Layer 7 of a small transformer language model trained on English Wikipedia (10 layers, counted from 0, width 128).
A neuron's activation on a vector x is SiLU(gate . x) times (in . x), where the dot is the dot product.

Input weights of the MLP neurons that the questions are about. A number n stands for (n - 500) times 0.00068.
n39 gate: 542,488,638,332,314,531,508,413,728,496,493,342,378,830,734,659,585,677,414,404,309,543,346,474,287,485,640,576,492,625,465,507,493,623,464,383,488,241,414,528,605,477,504,387,504,458,238,587,459,648,342,255,366,370,458,475,568,403,395,427,410,630,656,260,553,545,448,713,631,408,564,515,387,353,360,640,537,545,507,603,458,515,473,332,591,390,809,548,570,462,411,386,577,493,709,515,436,374,683,492,466,321,438,696,577,526,349,313,576,632,372,309,557,636,626,660,687,584,413,410,639,574,372,312,668,485,493,565
n58 gate: 366,665,373,523,717,678,569,452,393,402,511,489,515,661,616,660,526,407,507,469,435,426,529,489,632,387,727,500,651,268,511,388,556,535,482,551,532,542,447,436,367,423,636,394,478,628,822,626,727,750,443,440,307,369,680,446,460,560,602,364,520,369,478,781,269,609,557,671,639,566,507,675,747,470,496,522,323,643,406,269,515,549,145,560,588,596,519,592,511,527,519,377,408,647,185,572,482,452,471,465,269,485,397,571,278,667,433,360,477,382,482,524,416,225,373,481,487,412,512,489,522,287,697,450,496,715,562,431
n66 gate: 644,635,338,632,194,590,648,482,443,407,683,609,679,546,413,496,471,633,413,483,556,457,764,521,591,475,266,366,577,410,657,574,399,267,380,392,522,395,183,606,422,649,521,513,568,367,557,458,538,409,563,376,633,330,377,793,504,558,692,749,649,417,744,404,628,550,500,512,972,705,466,613,681,572,488,745,417,700,401,266,300,617,461,537,673,471,537,434,751,555,360,697,663,382,633,429,563,529,460,616,454,521,492,488,453,773,553,589,584,548,451,565,530,302,624,314,548,649,614,227,553,450,324,579,252,508,427,381
n86 gate: 710,488,508,515,442,443,504,227,580,436,640,422,504,743,354,373,456,451,636,447,521,527,601,570,538,493,729,439,564,237,486,606,383,669,482,511,751,640,360,516,370,583,674,737,514,295,419,545,341,566,408,471,489,559,332,642,535,456,437,511,616,411,493,292,609,397,478,578,391,613,310,786,132,418,471,561,596,316,445,684,316,504,596,511,470,630,785,594,384,643,315,566,612,342,511,411,493,413,514,409,437,386,511,674,447,500,573,582,407,402,493,492,440,593,314,310,365,737,725,478,482,456,556,444,311,612,520,474
n112 gate: 539,513,173,609,419,531,556,650,378,500,351,349,648,387,420,582,432,373,491,377,570,602,646,899,654,483,735,633,658,634,428,623,584,293,623,451,312,560,479,649,407,430,629,469,352,689,669,599,693,419,393,267,595,610,834,409,459,564,483,680,882,531,445,700,547,474,778,451,596,474,566,655,496,487,685,395,466,423,394,526,531,466,361,568,552,324,364,640,475,780,686,567,462,408,402,457,492,631,816,438,466,607,236,395,509,569,677,577,750,476,500,215,678,271,746,458,511,544,369,706,467,670,552,399,214,681,696,596
n123 gate: 481,476,516,368,474,375,477,290,695,356,310,504,648,531,629,624,658,555,432,586,515,627,425,581,507,328,726,671,708,470,374,406,575,318,467,393,620,347,485,395,587,399,289,484,522,606,420,755,677,591,580,466,371,572,241,570,511,568,638,614,376,556,704,350,291,557,496,298,593,473,272,389,288,377,508,549,412,339,618,473,519,320,496,352,377,309,697,314,451,594,685,271,418,407,291,542,449,258,548,582,304,618,459,602,528,469,451,476,542,446,746,496,387,542,466,538,572,372,576,508,433,382,346,558,345,898,535,581
n142 gate: 394,479,426,545,381,463,399,202,634,349,532,468,390,463,333,480,571,426,815,397,315,213,437,472,565,604,508,695,620,520,542,750,361,427,446,496,567,424,592,598,413,447,460,733,237,554,621,512,379,405,593,389,500,325,272,628,485,695,452,331,340,525,786,489,351,636,797,546,666,323,388,589,350,379,397,740,516,524,333,697,471,431,399,592,516,406,635,627,492,414,294,741,288,402,428,625,443,444,300,549,367,800,563,283,281,617,480,436,617,435,547,454,565,780,528,524,496,414,559,460,488,699,407,489,450,784,511,435
n155 gate: 596,223,426,448,513,684,426,618,593,603,555,362,386,400,708,418,563,741,662,684,664,602,462,689,642,697,580,209,680,207,516,437,516,241,500,482,567,650,479,301,252,627,698,247,290,249,357,405,418,479,182,377,409,394,270,409,591,347,564,698,513,702,394,582,528,616,714,335,523,469,573,427,647,254,504,521,607,646,602,474,587,453,513,769,560,316,606,301,669,412,542,459,404,442,564,590,520,310,463,368,754,585,550,686,650,409,593,550,487,683,437,214,548,535,475,368,542,627,694,212,608,683,620,638,303,319,476,422
n172 gate: 431,414,626,744,682,488,511,516,570,344,343,341,466,481,400,519,659,596,593,585,309,411,690,545,557,354,562,726,488,573,567,730,423,576,468,449,441,391,342,468,519,431,519,504,316,635,473,587,685,441,587,254,623,355,443,345,370,481,643,539,539,772,853,396,545,174,504,655,379,269,466,519,500,322,389,625,451,275,619,741,600,481,496,463,648,382,414,492,678,634,537,571,254,588,549,632,486,652,579,469,523,470,474,341,612,561,400,420,383,582,518,539,550,671,474,418,433,527,682,602,730,478,330,525,715,518,325,416
n270 gate: 553,419,509,430,466,566,387,486,517,529,461,491,434,517,325,596,615,646,333,580,604,254,365,682,561,422,155,504,504,407,841,538,355,314,479,446,599,690,664,587,558,566,638,455,217,647,316,439,769,735,569,521,633,723,487,650,774,607,634,238,337,441,590,727,509,591,565,521,612,487,336,396,461,361,428,521,530,660,530,302,209,595,572,238,491,454,539,327,751,628,581,296,441,408,440,678,431,129,554,265,374,569,352,543,415,352,611,871,426,332,584,657,513,247,594,491,581,716,636,535,361,410,734,414,401,683,460,373
n291 gate: 560,492,579,571,635,432,515,609,478,788,452,604,594,422,475,507,445,428,577,330,504,660,626,489,591,607,725,332,689,604,441,460,545,557,507,271,827,470,456,399,652,526,566,420,401,572,550,507,700,369,522,431,500,416,370,635,260,562,297,443,712,500,365,612,834,386,507,578,675,511,430,330,474,533,334,561,654,419,237,583,793,644,720,643,496,500,595,399,544,504,551,515,425,600,701,430,291,369,574,553,600,676,532,533,580,578,540,367,415,458,583,312,642,548,376,427,621,579,581,533,564,306,371,305,673,333,460,631
n39 in: 582,171,762,455,504,504,712,430,450,461,493,548,425,556,409,478,670,417,504,496,613,599,486,323,556,526,382,354,308,468,386,558,534,574,348,477,423,286,654,193,378,552,784,386,550,413,385,556,485,595,331,493,447,394,418,599,546,442,397,696,215,307,402,479,492,698,526,504,606,598,483,456,485,504,413,644,412,562,485,406,481,242,223,328,448,676,391,255,486,500,583,458,435,396,445,596,493,322,606,696,651,430,540,699,125,622,467,340,541,573,453,515,466,411,343,460,467,391,438,445,571,507,500,618,573,565,254,403
n58 in: 319,578,358,449,694,883,615,579,448,445,443,604,456,616,518,608,454,540,231,409,442,386,417,432,439,504,563,323,723,389,503,275,597,513,438,585,552,454,454,538,441,442,668,319,428,522,545,525,496,560,507,316,545,571,532,222,497,553,518,723,522,590,366,524,632,585,504,767,535,602,416,711,461,493,482,262,500,564,659,271,645,625,347,507,558,493,433,425,433,515,265,436,392,614,213,185,551,507,445,471,636,447,430,532,496,604,539,383,514,442,465,493,482,367,348,571,414,427,290,504,458,447,772,443,645,419,454,561
n66 in: 538,700,511,398,331,436,421,590,369,468,478,723,538,395,537,575,394,428,511,443,543,653,532,329,423,511,381,313,378,536,531,398,362,395,461,377,461,226,204,633,358,704,511,358,653,557,523,493,478,584,563,441,454,408,354,532,489,544,548,553,748,539,551,426,702,585,408,507,696,758,757,604,731,485,485,631,500,681,493,526,492,634,608,463,392,486,463,355,661,432,369,605,496,514,463,303,738,584,489,561,522,341,446,311,538,575,478,735,384,595,247,458,508,328,665,394,484,481,301,236,676,397,374,577,299,285,585,414
n86 in: 554,463,435,698,465,337,511,485,573,306,623,482,471,575,357,500,472,467,444,620,537,716,479,227,480,433,262,527,707,258,593,490,550,503,551,511,592,440,489,350,548,525,663,672,561,369,522,257,564,514,379,644,377,518,629,360,303,419,468,420,448,277,507,618,415,539,422,401,583,413,679,735,582,439,528,614,729,557,374,590,457,557,456,366,418,652,651,407,465,583,354,608,769,383,711,408,527,378,524,485,560,493,569,636,380,379,469,477,518,477,583,544,525,411,504,809,462,536,288,607,558,307,472,580,736,396,678,371
n112 in: 356,549,386,793,496,540,448,418,445,537,453,155,636,235,606,444,564,408,653,355,360,567,374,646,382,221,447,617,668,546,633,534,628,579,257,238,446,491,337,418,251,679,646,424,521,482,621,457,836,470,487,453,673,428,548,438,236,377,509,601,685,851,712,656,406,594,676,417,438,368,415,768,245,543,643,437,470,358,594,780,496,194,675,538,574,345,734,622,640,601,585,568,483,650,496,547,346,479,315,500,720,611,702,699,615,509,445,573,409,675,571,446,622,561,249,304,538,745,477,698,425,398,431,492,518,487,488,321
n123 in: 735,679,424,484,608,452,575,351,308,409,395,571,341,690,535,544,546,588,391,276,354,492,591,261,596,434,492,527,588,374,349,488,361,282,387,330,533,531,488,231,739,663,614,443,440,657,529,409,382,256,379,705,534,531,595,602,474,209,453,781,463,369,303,332,346,488,367,481,468,516,599,543,161,334,435,469,453,469,453,456,508,614,533,593,752,328,562,442,566,492,604,644,496,386,442,469,655,512,605,633,457,309,500,365,532,748,427,537,571,596,782,447,440,646,333,492,587,353,541,209,413,496,374,367,516,565,446,187
n142 in: 369,691,500,444,307,464,386,351,416,444,407,320,428,622,380,397,785,472,519,468,201,540,606,484,419,621,346,648,320,290,452,523,544,397,455,492,553,547,449,442,226,448,406,427,500,424,650,772,500,415,598,655,496,543,484,511,556,492,484,344,602,729,697,533,274,410,640,350,328,420,708,394,370,571,665,561,504,633,442,663,500,375,500,632,402,595,500,636,423,460,239,586,629,587,516,473,242,808,249,524,457,683,538,350,476,504,354,281,233,526,523,297,397,520,577,736,479,373,627,304,709,604,473,397,358,600,504,650
n155 in: 382,580,252,661,596,492,684,602,489,478,758,465,421,414,473,891,393,377,631,642,619,436,556,578,771,569,332,361,496,659,584,382,735,373,696,436,589,620,682,259,536,681,589,524,589,417,472,496,519,546,264,477,507,443,437,470,463,760,454,369,391,492,332,364,128,573,349,563,500,441,500,589,597,313,458,576,600,689,600,532,650,624,456,542,543,481,607,594,294,433,492,561,609,631,362,721,610,508,593,194,655,550,470,477,508,430,679,541,453,471,583,415,327,309,385,596,414,319,435,706,365,427,484,442,480,230,454,531
n172 in: 545,485,620,739,606,425,634,601,464,461,343,396,478,392,456,667,333,523,438,594,426,393,704,526,542,522,515,564,655,608,652,583,531,614,567,561,412,445,666,407,424,526,404,634,684,545,420,645,829,595,710,413,631,478,358,638,493,456,717,602,546,859,635,353,480,467,460,592,503,451,520,559,604,433,345,478,555,349,646,493,515,374,500,401,396,414,197,279,239,808,398,419,482,457,401,478,458,442,715,504,478,372,504,290,284,722,565,488,578,448,579,646,224,381,518,350,454,433,299,500,507,544,589,611,561,511,375,407
n270 in: 654,327,515,600,433,597,424,388,378,576,654,762,435,576,724,527,511,531,380,543,583,324,460,633,511,432,371,221,477,404,599,519,514,642,384,387,685,390,783,344,699,608,719,379,391,772,504,530,591,496,432,593,333,564,462,649,612,537,564,422,559,417,97,316,554,447,602,424,490,608,469,629,318,321,600,507,556,530,597,604,284,572,433,376,546,533,616,488,474,326,407,278,338,537,410,394,661,355,475,376,439,594,445,403,387,580,519,648,420,468,537,642,412,431,582,388,487,796,520,576,434,313,644,632,634,340,230,450
n291 in: 577,489,460,646,568,460,540,523,496,521,686,453,251,362,443,347,262,640,293,478,493,470,553,511,660,346,403,612,518,651,449,390,577,355,707,392,519,367,482,534,396,463,342,660,310,644,373,714,493,368,432,372,493,525,762,673,438,450,637,633,508,538,614,702,535,188,593,521,494,655,506,395,623,605,592,514,704,611,425,511,672,413,579,464,656,405,194,299,457,478,454,598,584,566,561,540,259,280,593,434,446,597,613,422,448,612,698,439,562,531,430,507,471,344,450,689,410,434,576,558,514,414,399,663,414,648,566,369

Each question shows a token from some text and the vector x that enters the MLP there. A number n stands for (n - 500) times 0.012.

" the": 545,538,504,305,431,546,570,463,513,564,503,449,517,555,478,481,553,511,577,498,608,601,455,481,477,499,446,476,516,495,447,563,488,523,503,466,480,508,517,474,492,569,564,492,481,526,565,521,415,545,487,544,484,507,547,460,478,409,479,451,540,570,458,549,568,518,450,492,514,449,918,435,485,523,470,487,470,490,504,561,491,495,546,562,465,514,563,499,417,423,473,485,505,502,561,450,525,433,482,492,553,537,621,589,448,507,498,497,424,531,512,491,496,469,525,469,392,485,516,460,504,515,464,527,603,536,501,540
The most active neuron and its activation: n39, at about 0.46

"mer": 492,462,453,492,465,524,368,699,538,446,527,575,482,383,525,557,446,408,476,529,529,535,533,517,542,598,437,604,434,561,314,510,497,487,570,507,550,507,468,545,421,590,505,439,497,515,505,567,593,515,430,448,508,436,538,401,524,483,511,510,543,577,555,525,672,504,392,462,592,424,489,520,410,431,415,502,492,476,566,495,567,519,620,626,436,463,504,509,470,345,621,525,579,512,575,415,446,499,423,405,497,706,561,592,561,488,464,422,567,362,530,431,569,482,547,510,346,482,471,456,488,345,500,595,658,549,559,621
The neuron with the highest activation: n291

" league": 482,482,481,433,550,487,514,514,481,530,481,574,469,517,490,607,485,550,501,495,498,608,501,601,482,374,466,450,372,466,433,366,553,605,331,512,505,495,412,532,462,621,535,408,589,426,395,585,644,522,537,545,389,496,489,409,548,526,519,615,592,565,507,431,385,449,538,475,476,600,642,547,543,404,463,569,521,512,455,543,505,464,567,397,540,413,520,430,401,619,547,408,533,566,535,499,488,439,501,473,449,444,594,451,499,546,473,452,365,528,448,340,424,561,391,453,330,422,417,423,594,485,613,412,438,422,439,553
The three highest activations, in order: n39, n155, n58

" before": 464,516,482,506,497,554,602,399,527,584,474,535,453,619,455,500,475,556,572,468,463,543,338,478,509,514,425,610,428,433,510,452,491,511,508,372,477,508,505,471,609,501,527,420,538,519,527,452,434,588,580,542,624,573,456,494,458,461,506,484,536,315,463,463,516,468,484,502,504,500,749,426,509,507,537,491,481,580,427,432,535,597,621,521,438,472,557,578,478,508,548,511,367,480,486,540,483,489,444,492,525,490,450,482,421,484,495,542,479,586,524,457,444,483,484,588,273,437,380,526,394,545,575,421,537,537,552,478
The neuron with the highest activation: n172

" 91": 520,585,481,493,525,456,385,375,465,421,490,521,519,521,528,492,498,535,495,470,441,514,450,292,424,458,434,657,499,510,399,501,557,494,479,472,508,377,489,525,504,509,471,413,569,438,468,455,524,460,489,495,453,590,385,523,536,544,519,436,670,582,510,472,578,520,587,388,466,370,649,511,604,464,587,432,533,692,564,497,412,345,593,487,565,511,511,574,473,467,582,488,400,614,486,516,382,419,518,523,360,514,513,502,472,513,484,564,512,534,428,503,457,376,483,473,329,465,434,494,526,509,590,576,375,504,464,488
The neuron with the highest activation: n142

" pandemic": 590,621,478,471,590,475,579,508,571,506,476,425,482,546,520,485,467,432,465,438,433,518,455,507,453,400,457,492,412,497,489,443,479,568,413,466,508,428,446,528,508,526,461,451,504,540,565,562,549,490,530,469,401,494,500,519,488,489,522,571,510,479,527,402,334,398,510,508,473,409,727,504,562,500,450,446,529,492,517,499,553,484,685,486,497,532,501,485,394,616,513,363,462,467,504,527,478,502,416,445,480,492,514,477,479,551,527,459,497,498,472,316,421,439,464,600,210,382,460,512,494,516,500,526,492,513,469,447
The neuron with the highest activation: n172

" Victoria": 383,524,442,441,380,536,493,482,428,613,525,488,508,525,543,490,560,467,520,481,485,594,481,332,507,389,493,432,505,486,470,567,566,506,527,580,443,497,450,410,440,559,507,483,631,476,506,534,524,458,598,545,528,561,540,454,543,557,601,438,590,499,542,455,627,516,443,597,381,580,563,581,502,464,575,463,612,555,420,493,522,291,565,492,559,627,470,447,447,516,530,454,543,386,468,404,423,364,612,564,498,529,508,518,535,495,475,430,419,504,550,362,468,486,561,417,293,367,415,475,508,371,542,511,569,477,441,425
The most active neuron and its activation: n86, at about 0.21

"ever": 609,526,585,533,524,497,525,561,414,419,485,609,576,457,647,594,425,539,535,380,520,505,472,497,516,481,398,460,523,378,361,374,503,523,486,506,493,553,431,580,490,565,570,385,512,497,511,514,519,531,453,472,394,535,476,441,592,399,445,527,459,521,536,484,496,499,524,562,460,450,607,415,558,375,383,518,552,402,448,532,547,366,476,412,584,405,512,353,419,531,519,366,493,487,514,499,451,388,435,426,414,458,429,581,499,519,460,455,518,515,481,417,401,503,424,432,307,474,352,542,542,431,537,391,407,381,464,532
The three highest activations, in order: n39, n58, n155

"aya": 510,638,479,506,433,562,421,536,571,518,547,404,497,559,540,567,473,557,513,481,536,594,508,339,629,327,445,504,402,470,406,471,604,461,498,575,480,356,424,533,406,557,390,490,514,458,439,507,507,334,547,537,571,692,439,525,527,540,570,453,521,444,567,345,445,496,378,571,420,470,580,564,488,536,540,435,601,543,481,416,532,303,644,454,555,499,507,384,484,514,556,550,574,478,477,537,452,507,546,494,539,588,624,567,518,470,470,379,549,556,510,621,552,438,584,488,374,380,548,540,362,499,497,446,415,514,504,480
The neuron with the highest activation: n270

" family": 671,507,440,482,560,540,551,490,446,531,522,503,469,592,511,566,476,433,474,514,404,602,454,573,498,502,472,530,501,576,538,490,586,604,489,415,500,434,411,443,419,615,520,424,579,561,413,534,553,452,507,538,533,532,534,528,472,562,526,643,629,502,496,425,559,485,477,522,521,544,644,485,436,495,517,490,661,600,539,411,554,446,539,538,441,514,534,456,510,471,412,507,447,594,535,520,528,454,486,515,369,485,584,485,403,605,507,387,453,503,548,431,539,445,375,586,248,483,550,401,517,551,576,517,488,409,463,370
The two highest activations, in order: n66, n291

"ing": 432,550,537,456,560,521,532,492,508,558,487,472,546,490,544,369,522,476,498,476,428,540,576,438,467,565,442,299,519,512,542,486,624,628,516,557,521,421,426,431,552,499,572,471,390,588,509,587,486,380,521,493,474,500,531,334,510,457,628,498,574,583,491,505,544,543,472,493,449,501,687,505,418,523,513,425,429,522,482,606,519,547,529,585,498,370,454,601,469,339,579,520,599,513,572,483,467,587,438,500,527,516,485,488,552,507,565,484,444,505,515,473,580,512,389,590,282,511,499,507,523,473,496,436,492,455,475,573
The most active neuron and its activation: n39, at about 0.12

" exp": 548,569,534,545,552,478,606,549,484,573,474,450,417,471,539,492,499,514,382,469,521,578,448,506,572,421,416,503,506,448,522,483,471,612,486,506,518,538,579,526,429,625,462,379,426,614,556,487,604,519,595,643,432,505,431,439,517,590,507,452,544,591,610,605,541,397,550,606,475,445,532,438,544,515,457,545,584,591,499,590,439,527,470,620,491,697,505,400,430,399,422,335,636,596,474,371,503,537,432,586,513,437,460,410,457,425,499,584,524,571,422,350,507,425,513,490,339,479,469,490,519,628,559,480,554,505,559,500
The most active neuron and its activation: n58, at about 0.48

"s": 519,408,431,473,500,528,571,413,480,517,448,463,471,503,504,450,575,500,478,515,530,578,451,515,406,513,446,431,597,491,538,535,508,580,605,538,458,488,503,485,555,572,532,553,480,493,551,531,455,449,456,581,523,563,538,477,533,434,482,499,545,558,449,480,560,463,450,462,509,436,851,430,441,491,428,473,447,487,444,587,512,473,435,459,547,377,545,454,392,504,455,485,508,419,540,444,452,435,437,428,433,602,490,553,588,503,509,572,459,505,467,515,518,488,455,570,304,413,540,509,593,440,529,454,533,490,459,546
The neuron with the highest activation: n86

" service": 444,618,533,461,480,568,539,499,552,627,499,530,503,440,500,445,503,526,462,425,466,446,464,451,458,566,506,451,445,570,497,408,689,535,484,413,451,510,395,556,448,529,501,415,504,518,503,546,552,558,553,481,500,524,451,554,497,487,532,582,563,490,515,423,346,454,444,519,433,596,659,503,448,545,475,506,495,473,443,436,467,393,648,467,460,517,475,520,381,578,539,469,411,528,516,515,392,469,419,470,500,477,568,413,345,467,437,437,448,573,507,427,406,528,530,595,248,356,551,436,518,500,434,448,563,518,432,506
The most active neuron and its activation: n86, at about 0.27

" of": 487,447,385,487,564,430,520,432,505,488,443,516,526,549,576,461,490,571,591,522,547,586,483,537,480,444,360,324,476,535,556,441,578,473,483,450,531,561,476,544,533,560,537,414,495,498,498,438,529,536,555,428,464,512,441,558,442,600,565,500,529,510,545,456,729,537,451,458,498,467,807,519,547,375,549,436,394,624,559,545,452,504,555,565,510,522,425,522,487,497,528,494,471,487,481,506,550,465,415,546,445,568,416,510,522,548,526,620,298,529,517,444,528,383,488,540,385,507,530,469,445,474,536,592,377,544,519,498
The three highest activations, in order: n66, n270, n155

" this": 474,639,524,462,521,464,497,528,489,498,416,444,546,489,490,501,491,493,540,540,502,553,430,531,447,511,367,468,445,556,604,530,652,569,511,425,514,457,454,490,555,568,565,505,494,502,562,482,465,588,475,542,477,463,536,392,463,515,499,495,549,459,454,482,508,536,541,457,440,495,833,437,500,410,495,483,546,527,546,443,503,463,489,447,497,465,477,481,426,503,492,421,445,490,494,426,437,396,579,498,507,544,622,496,519,361,553,470,564,486,485,436,475,476,459,508,319,443,421,473,575,489,592,429,568,441,435,491
The three highest activations, in order: n155, n123, n39

" age": 519,742,537,473,462,431,556,335,424,565,458,501,421,523,492,566,493,516,407,525,429,560,443,476,507,437,426,550,478,534,487,594,659,493,432,415,555,523,426,545,534,665,460,330,433,427,425,592,560,557,510,559,447,515,429,527,419,578,563,423,583,486,458,433,685,532,648,505,453,445,578,495,479,419,510,479,553,591,532,433,636,478,644,462,600,560,571,424,437,609,542,538,496,606,476,512,492,432,455,430,475,450,540,466,445,431,521,556,380,576,385,409,544,415,450,546,325,497,471,397,589,464,539,578,457,503,499,483
The neuron with the highest activation: n291

" mountain": 486,429,458,516,595,440,487,624,478,505,447,396,535,518,540,451,448,408,444,464,523,674,516,488,465,366,561,590,482,510,351,445,529,602,510,576,528,531,480,506,483,525,535,397,527,475,439,584,528,441,587,541,442,424,604,436,487,492,445,543,563,511,605,403,474,471,511,515,469,478,568,527,515,495,521,461,490,561,487,547,455,447,479,421,547,535,503,469,411,490,534,470,428,589,508,556,423,495,467,434,424,584,666,488,549,488,616,390,407,528,433,269,488,504,376,586,293,255,573,407,432,517,536,489,583,516,476,459
The most active neuron and its activation: n291, at about 0.37

" footballer": 615,497,393,554,595,484,451,474,506,464,552,583,449,498,558,475,455,519,456,548,586,481,511,525,513,471,528,567,442,611,323,549,614,556,481,272,422,418,371,506,387,488,501,484,542,480,448,568,576,472,534,508,526,614,502,481,550,547,490,513,637,543,548,390,568,469,464,490,508,499,592,577,444,437,546,456,554,507,505,418,443,475,584,489,499,540,506,493,471,510,566,598,459,538,540,522,473,481,454,503,460,502,569,530,337,539,526,542,410,503,502,469,549,342,416,468,240,490,418,382,501,450,515,493,458,422,464,394
The neuron with the highest activation: n66

" one": 536,531,407,524,429,493,261,480,438,395,479,511,523,486,527,647,547,647,436,547,535,675,446,461,465,459,502,399,441,590,539,519,637,527,384,416,605,464,433,404,317,565,539,499,486,577,403,610,462,546,496,550,500,545,493,510,516,394,513,488,603,495,477,474,587,543,573,365,489,460,594,596,501,423,443,464,568,547,611,440,418,479,553,544,500,471,636,496,495,433,437,581,553,431,569,445,492,337,611,470,428,494,496,541,463,400,464,495,488,526,400,514,537,476,364,508,378,557,520,440,473,547,474,533,432,490,598,524
The neuron with the highest activation: n86

" their": 563,479,491,404,519,445,522,488,481,491,496,471,568,562,492,567,451,576,527,499,615,720,404,516,505,454,428,421,425,529,480,452,517,547,503,509,490,478,430,495,532,661,657,503,531,536,478,574,580,480,446,526,436,504,615,565,532,485,491,509,620,578,491,467,526,425,570,429,620,546,769,531,439,443,488,489,547,565,442,487,531,469,436,410,442,335,572,421,388,535,428,402,506,483,487,481,491,501,469,471,493,552,428,491,573,493,518,517,389,480,467,470,446,503,445,490,353,502,395,437,501,468,515,521,504,442,439,506
The three highest activations, in order: n155, n39, n66

",": 474,459,441,447,514,560,509,471,480,523,437,440,529,500,529,448,539,483,492,451,481,679,447,520,518,467,424,518,489,508,548,490,567,476,581,451,462,501,500,478,554,431,530,447,543,569,490,531,568,489,560,501,481,561,531,457,518,562,523,498,512,564,496,550,463,506,517,534,282,379,826,463,488,484,551,511,563,506,493,423,577,454,605,495,495,365,508,594,428,478,578,446,508,468,526,479,486,484,446,475,463,457,458,543,513,490,475,524,487,560,434,360,534,463,534,483,334,456,431,536,435,485,530,515,448,555,583,474
The neuron with the highest activation: n112

"ier": 523,600,557,510,535,490,466,549,508,445,498,561,464,570,460,487,516,535,481,388,455,496,605,500,533,528,502,427,373,537,502,511,597,555,517,500,383,308,519,392,536,454,514,449,489,441,508,555,594,495,475,512,560,551,483,519,535,330,493,515,627,584,552,498,508,499,449,518,465,445,670,449,443,470,488,339,457,535,454,451,392,389,507,558,483,608,375,684,484,626,632,536,564,569,567,428,368,492,418,408,665,529,627,473,439,517,525,521,470,501,525,419,565,423,364,465,347,399,472,476,535,517,477,502,509,516,470,467
The neuron with the highest activation: n172

" as": 446,571,568,384,517,493,467,564,429,598,494,544,473,446,503,543,513,567,526,458,424,640,417,507,512,483,531,470,508,530,385,576,629,566,434,489,563,594,448,461,439,475,539,432,528,597,551,397,467,473,507,611,505,656,494,482,461,576,455,480,556,431,604,476,616,511,552,591,471,501,743,464,477,450,543,452,535,546,517,492,508,548,596,422,405,543,545,541,461,513,457,547,530,455,570,383,558,438,534,503,377,517,386,503,525,431,406,511,459,456,589,487,486,470,435,582,323,505,397,460,542,449,461,512,525,537,583,469
The neuron with the highest activation: n172

" has": 490,482,452,487,501,391,588,499,487,501,495,416,583,546,531,590,527,439,418,478,398,514,426,529,486,506,547,503,497,469,540,536,561,443,578,474,577,597,518,548,574,505,630,523,488,572,533,530,473,410,550,598,434,528,578,460,547,609,499,505,452,537,492,388,704,472,537,507,394,578,691,470,531,504,524,486,650,590,457,482,506,554,650,509,559,501,488,649,457,360,537,512,469,528,481,515,483,603,460,404,627,608,577,491,620,507,477,404,458,538,430,513,601,455,467,475,294,397,531,534,429,471,529,461,480,570,554,507
The two highest activations, in order: n39, n291

" force": 461,549,495,439,534,437,549,539,601,558,440,534,474,432,467,452,516,468,442,434,502,521,519,448,460,557,470,450,440,533,456,445,599,577,488,514,450,498,446,563,393,536,534,348,472,516,632,546,553,533,574,605,458,518,449,468,504,498,541,577,589,574,486,482,425,503,430,510,446,602,664,521,507,520,485,436,469,480,513,425,580,440,655,525,529,544,487,501,386,557,601,460,392,448,464,494,410,560,513,357,606,656,653,385,422,596,487,546,458,559,499,389,455,539,451,523,285,355,596,379,537,492,472,423,390,513,476,452
The neuron with the highest activation: n86

" Mah": 568,674,517,467,563,507,417,452,413,573,538,524,385,513,435,527,419,508,490,439,596,590,415,472,527,455,394,628,454,610,516,499,440,508,429,528,598,471,478,588,477,449,465,396,580,591,469,517,515,440,518,570,455,502,504,426,419,590,514,594,526,575,527,384,483,421,386,542,597,392,537,481,464,570,589,531,486,621,509,529,409,512,564,412,481,734,554,478,373,488,505,366,444,529,426,462,613,556,514,497,566,439,668,552,490,415,526,479,466,556,515,501,415,434,577,470,455,467,376,344,404,561,613,482,594,529,534,472
The neuron with the highest activation: n112

" farm": 595,541,498,478,527,481,455,433,496,457,532,431,471,575,563,427,501,480,485,529,500,689,518,467,501,539,488,639,487,532,471,436,626,561,416,423,471,553,457,527,392,527,512,454,492,555,349,506,639,505,554,515,432,540,526,523,413,483,512,552,608,513,518,412,483,530,501,542,477,578,563,572,451,471,531,483,559,474,571,487,548,533,610,496,458,572,514,428,437,530,486,484,476,614,496,435,545,460,484,501,451,519,659,494,521,576,507,449,412,558,525,392,517,502,345,546,206,369,593,424,567,423,588,504,566,437,488,463
The neuron with the highest activation: n86

"ated": 399,544,500,404,467,486,538,512,551,434,548,548,479,490,573,496,523,493,551,519,494,501,520,427,527,519,529,393,483,525,531,440,656,570,516,457,596,481,581,440,528,445,609,534,388,573,513,531,456,477,478,480,549,490,469,410,469,426,625,473,516,576,452,457,442,449,502,497,446,400,729,405,466,432,503,485,405,512,507,554,557,463,489,462,483,362,492,462,445,429,510,534,537,532,565,540,484,565,417,475,482,458,422,472,469,482,525,476,480,542,536,462,435,456,530,542,225,447,561,467,483,479,523,499,566,382,499,599
The most active neuron and its activation: n155, at about 1.1

" 8th": 455,546,583,477,403,483,357,467,431,496,417,595,524,485,440,585,512,489,531,517,481,583,428,427,445,514,401,492,395,549,372,553,588,487,451,465,484,378,475,424,442,606,527,486,407,415,617,452,466,534,516,515,548,594,410,440,468,474,480,444,529,520,661,499,447,464,372,512,473,386,704,465,491,414,464,562,589,570,488,502,503,341,454,520,482,564,475,362,396,463,437,631,451,456,485,452,396,446,500,523,478,515,518,434,549,467,515,427,421,522,443,427,466,512,474,472,342,334,630,382,396,457,523,441,377,510,476,509
The neuron with the highest activation: n142

"19": 473,449,569,458,385,439,495,472,542,428,518,548,422,477,543,528,526,429,489,517,472,540,569,521,294,485,382,645,615,464,361,460,525,525,530,551,511,535,434,415,483,540,523,459,358,482,527,567,439,521,555,522,381,591,471,479,487,506,463,509,502,606,484,551,568,435,524,626,490,546,614,535,482,426,537,409,493,583,492,488,535,276,386,562,549,346,451,318,483,529,462,618,536,522,437,591,417,478,386,595,438,532,441,554,446,441,429,472,425,577,530,481,423,564,507,565,401,266,549,470,562,395,554,497,480,493,426,482
The two highest activations, in order: n142, n123

" range": 494,565,504,484,529,454,478,475,544,598,458,518,607,383,544,385,543,443,440,547,482,453,327,541,418,458,412,514,483,562,496,474,610,520,552,391,486,472,524,533,451,592,457,518,525,536,573,544,529,356,511,623,526,596,407,431,491,539,413,670,465,565,578,439,479,482,544,513,378,586,547,440,492,500,490,524,519,510,575,409,487,592,645,433,540,441,537,535,452,493,508,533,417,514,518,448,403,625,436,389,479,562,690,430,474,491,448,478,461,541,426,397,470,623,399,611,393,378,668,416,516,642,415,446,511,489,513,580
The two highest activations, in order: n142, n86